Layer 8 of a small transformer language model trained on English Wikipedia (13 layers, counted from 0, width 96). Numbers have three digits each and are written without spaces.
A neuron adds its activation times its output weights to the MLP's output. To switch it off is to set its activation to zero at one token and run the rest of the model.

Output weights of the MLP neurons that the questions are about. A number n stands for (n - 500) times 0.0011.
n40: 379613484378628525403466601618552431619452448457266520450503393472553548712592579494447521585629693518476382516438372826465437484544388576339494370554453588509433333274536554422526683407413404342408493424503346710401627590609369419522687422500500640331621642604530348418366545404377429548
n75: 478525625429453544649530594426327473528599321412385393645564575616528530472435689580435338551229479521491567564671497437739265722443460442330481441470441584556304375528428356656742243443570477592486567482396602549649379574634520565525436565590382422532430576410450477409485395534578554500
n149: 466586710542300472307641586568532562301649439522559371425557410351537368510461478406562577570423262441611716454450370506278254665482500232465360584582480550552490478538490552711621424430518475218643318570557654463601483283488475517703513428481453357594600765429463472421510679571579500500
n152: 363602411398435480654484603477494286423492462386509705402494308653412623523412497455550452570391474472600432398599388506410765586355327445381493572538441349484564506352633440509026543554459479370591433503381342448567325490320404336483448536325361445685388563299416503658485450415481509464
n154: 233447540503744379539664285472448423449643649719566586469545717398576446524633655526533322466452411383295756572616565430383746626489639534486298282430618383331453438507386399513666577422496805592490457470339336566635446576309369413542572434610459598461523503543389532435363350421624579508
n179: 433520538509219441649527426483397500439301461518439620470637490418453490571674319509622543520351420520556538503444368438353445690700685609413561663739315673558651674344763467695416459611368479455500458549434526386383526457528681514731556382433529588410494731549406571454506448430529734400
n206: 617646630643362534623497430520494635524591493683529504661227663640684500749545442410471497412533348558507417531563704523473368520471409619476597321510470535602402383476736395416448608541604496211572648376391471440555320647441320493385427375588322542538334466298443500588547376293490494338
n234: 435579599546532538281362328534274395410669292522487522541574566524619616479467379676273369373574671480335649468557544673392578341736503396805623549386640493487547542586520533480568167518641475579427628397655605500441577656548439370479530490478544629475416447734409427486564647575335356616
n264: 406698476419718431589500411490365435334536536304516580541607609702520408453506380668477550457653483510593382605620527608479222486701486553532544465348595681307236335391575376543563485632598604496437565562337326645486503594314482612415157388659511411594327623553467562450494573567644587533
n269: 374576364514530545562562546446588757580426381603389422497422589372531637604494397485650478540422422582646407366480556372407692449520412528379709449690431815605445402739485538512293528565464513524564468736528330516455552597544576481510372338680735550526440497326358567467411458487494581517
n277: 583497476555622542360473359462580560450569674533460634510633249346438356500543434560589640460520486373323621701417459395620198413571655490661528221378493594661325370409363676453435508351114408538356602507657553455500426390484711479552500566262383547426520535532511459478267482507537617477
n333: 463699455500476552442547479344465614531524425425464449398443610628453615558653593519513567347590423520707391391639507546538358743467561550401333229721517489487298455497595272513518391633496738616525458401590604345625662470456568384404651381297608607260539519337504522536666291412569699436
n343: 596356485521492595629412545384481474421531364395414363570553443422576416650357343613459349506526448484592491576517376438195353611633424324721657639646583524456399394410478648574545345582603542383475538348366493411340387371286608503540533537687726640381475515773454540584400422623484360259
n351: 444477418476477575334614361623435338464496416305260303540635446433645352460481421543386572474353493561503566562552594757503760477697686464693460311376543591579542746503497468558383533698651433390297752565533624454486620500345723377366425597584556510541358491569525356483537503411660549474

Each question names a token from some text and the token that comes next. It shows the activations a of the neurons there, in the order above. A number n stands for (n - 500) times 0.023.

Then comes g, the gradient of the next token's log-probability with respect to the MLP's output, scaled to length 1. A neuron's effect is roughly proportional to its activation times (output weights . g). A number n stands for (n - 500) times 0.00082.

"I", then "t"
a: 496516491489472499475490495466486512524495
g: 605394494382622482413474389657573618412530471333615580643621669163482631595497579411569415589356587706425442573669560578485531269637466552371552463467267417535718541422658308329477514847289417483471634684573495524457463572404326547638505673523582409253242466493519420487620774345303596546
Which neuron, switched off, raises the next token's probability most? n343

" for", then " De"
a: 513486503503504447492442505494488492499490
g: 331437377557547409448414597521591458332548505502202511654541559690643675603704553410760407566407446696759260447495529548402579621427674575470505295599693508658584634478271526503537452256420597626553451374672619534223504532506729542652405455492580572645755703530463589440333570374685422455
Which neuron, switched off, lowers the next token's probability most? n234

"in", then " every"
a: 493489503473488517395510469524505507489513
g: 564671312647570466584446662386562618243416429554421405584718606387341468281590646507311572605479486500381472429671458379587625499650566326392529719429690538477951492476330665306478302409581306580474561570543449593591214453556466460599397667448549467396446429439679254517621570471670550431
Which neuron, switched off, lowers the next token's probability most? n206

" his", then " football"
a: 472500501516500510563501498620539506488484
g: 329513684631393310580592621610680325328487329307457633699487444335517449325344417602342448494791234431507545322479499514427506507534449651438400603540527497379752443568684441507370620338712577428474494604629464564481393591585578410699643395461314386421387430242683681573563390442527589801
Which neuron, switched off, raises the next token's probability most? n277

"re", then "."
a: 517504479501474532506570499448491497496501
g: 572552356245515551508695355513353544432638385527492788635474611396525532430556532381516577451290542461582579630452541614596356605233462518242392629405349652664587470408644418591250609280585521634332313347600633395465439477559731353650625486582654504393477631448582573777663426456439674256
Which neuron, switched off, lowers the next token's probability most? n179

"mi", then "r"
a: 508511391504488506519496498483490480505498
g: 327382303496618430505517646435450562675722671535510559442587416483596552424491559526728407585806675482366385537437559487356551426273433535498301694424558560466540356411401346755510392261659375566501635493539342344512434446605490618408583457089216600464551669767535411518597432500631487346
Which two neurons, each switched off alone, lower its probability most, in order? n149, n269

"p", then "or"
a: 498522503498514512493507504537506473485501
g: 425664593458592259377620396554161509574588746520524439388581393388525747610533384325647546486701715430589549464239620452464492405555411438443355365448247599631599605616370651625537379513648647710595430297448717482625508275623600349519438525530522515440466586518419506387559247499688635682
Which neuron, switched off, raises the next token's probability most? n333

" m", then "un"
a: 495493479496496507507509502490525496494480
g: 461390544295611438655490554480489399422511444565559587523508622135514578417432702347283368734546568345576255296707408494441477559246401617355576433586446550502279630556592492315451540281315501596620659188630438584557579694497520604496567619356673448310366470457506526508477652559468215445
Which neuron, switched off, lowers the next token's probability most? n351

"val", then " village"
a: 488518479489495501520501504532472503504484
g: 408556508086601616352631672521401346539497631535475419587525489544595497691358611420730339773524687366681500571527432342601490551515412302552568676247375558432390157694513460673501276452325475626498505491446441649399664600516534526520573267576523478500328541454567254362471598535645491537
Which neuron, switched off, raises the next token's probability most? n206

"l", then "land"
a: 507502506643507441501512580502491509640495
g: 452596490583399286672708416460662494192593383460540672592215276821388529686532507455678540433439641592498666683568612467399503415525540558506542647555610377580186432691385360425665587582750434419478445360452384716487429653546504689453527544696589463526294556519461480593378527573522407707
Which neuron, switched off, lowers the next token's probability most? n264

" Ne", then "br"
a: 485499510485501499482500517475489501516498
g: 310311788587447280471503523476451543467379484444490365348420622525429465424319695634321545362657449640390357353751609532459315466509467406569366502466437487462315340451638577428424391737210531589606413209398509705566408628542445414304365749340574462337735531382382378480345389437546501445
Which neuron, switched off, lowers the next token's probability most? n269

"ay", then "s"
a: 486488517482660498507498481497506508496521
g: 343530553644742542312610657608476707402511530378598115428558703512510557426268379330580393394218565472606590444489741624646442538548439579406451586464618509385447529685244548552344608459653383415519583512441404328285541415463485601652643459241308342536565709627559521440606603549474407668
Which neuron, switched off, raises the next token's probability most? n154

" Pro", then "my"
a: 499505497500500507425504510550447463503501
g: 488490699264330430551611477382601600514385476410427497432652409597462789619539659375470586505704461512628435424521443449276357445290435334725638664676521253744730491367535706699679419264457430610497554319408503540419587534594541532519631410436320636594577329409553497683594352237467462473
Which neuron, switched off, raises the next token's probability most? n269

"c", then "ure"
a: 403375471500502397516482508530499493512473
g: 401537432431596458424728396396732543584460679553577475448481567598535386370446531299302375519379478420409780420331527622739346378301610337366576654801619546556497797312466455524603356411243409330425376519417510617505502491362658334465361704615512511533452555418379599672629450604552754602
Which neuron, switched off, lowers the next token's probability most? n40

"a", then " pro"
a: 424402508537484449518518486508536504507247
g: 462563694404480514510555335307431433592384764490870584394549489434501495424730274490406554524479439570485416484563344307679608703439558702580332519321424442500345509480365722351510479324370281487250487327466551485360378591471362626497388544373315476682428706613471554403352639221571521592
Which two neurons, each switched off alone, lower its probability most, in order? n351, n277

" be", then "y"
a: 485496491462476484504495494500504499490501
g: 491426499419483496621633474442699657526556369331480732556389737565650565463602507570371313523507375445486528553578605500581377406412381365460263351380494439421402681613621703510641477469631439379278538529413495240834821487560590534668363356451512599604345424313531452701660730367716541364
Which neuron, switched off, lowers the next token's probability most? n40

" to", then " T"
a: 556552489489495491491374501499504499498480
g: 175592343580360660358468610473523246401558390278444416539465485621551629480497488592374482507627376549653360440516542574435541329351604427450552399515583620400518254635424473320305563587223486488490220717344582200347581591428656648425322528430626709488623586625423364609423426529666454708
Which neuron, switched off, lowers the next token's probability most? n40

"s", then "as"
a: 489480481564509517490495504497508395472511
g: 652367545492472661268528508572550556590382516353317323526557639620374447677533616306726449525632487678610385629602554512725537544549526368689485167331414774511639400602316286556522534511542426446266496357455735603363527737511505364532416567591734322573478540628540504667588502328481643649
Which neuron, switched off, raises the next token's probability most? n152

"o", then " Town"
a: 502488503469502508502425472486489495510553
g: 409662737342599435534684431479672238264444432540542496639537517547290474510492545438513497559748519422619664503729452375487467583621397351456613388672506448518330366547486732369248424645286749445688194450549448534824633802492562501433457595641379542552566485656498526431476528595517530438
Which neuron, switched off, raises the next token's probability most? n351

" in", then "f"
a: 496498505519491499500504508508531509513500
g: 571423568423485404373373615692464483567572356454790302471419471478491596700615635602518390269583472575563360565660581563670423425421250451518564318710598436521606414379617665473790394547436604650719598563233454520766523432471568489487479244500505458657561534463286469421437736656409199567
Which neuron, switched off, raises the next token's probability most? n277

"ly", then " life"
a: 497500478503463515481493324490501494480531
g: 428492715679521574614546549554515517559618422468361405644518384218781507639532751531466463535486469452327494525443720628528504448373598491469682459669715472519578638405539617621696418405613347783336482471615531183377459474429580426298268659405288348539633508439577643385467281436702312513
Which neuron, switched off, lowers the next token's probability most? n264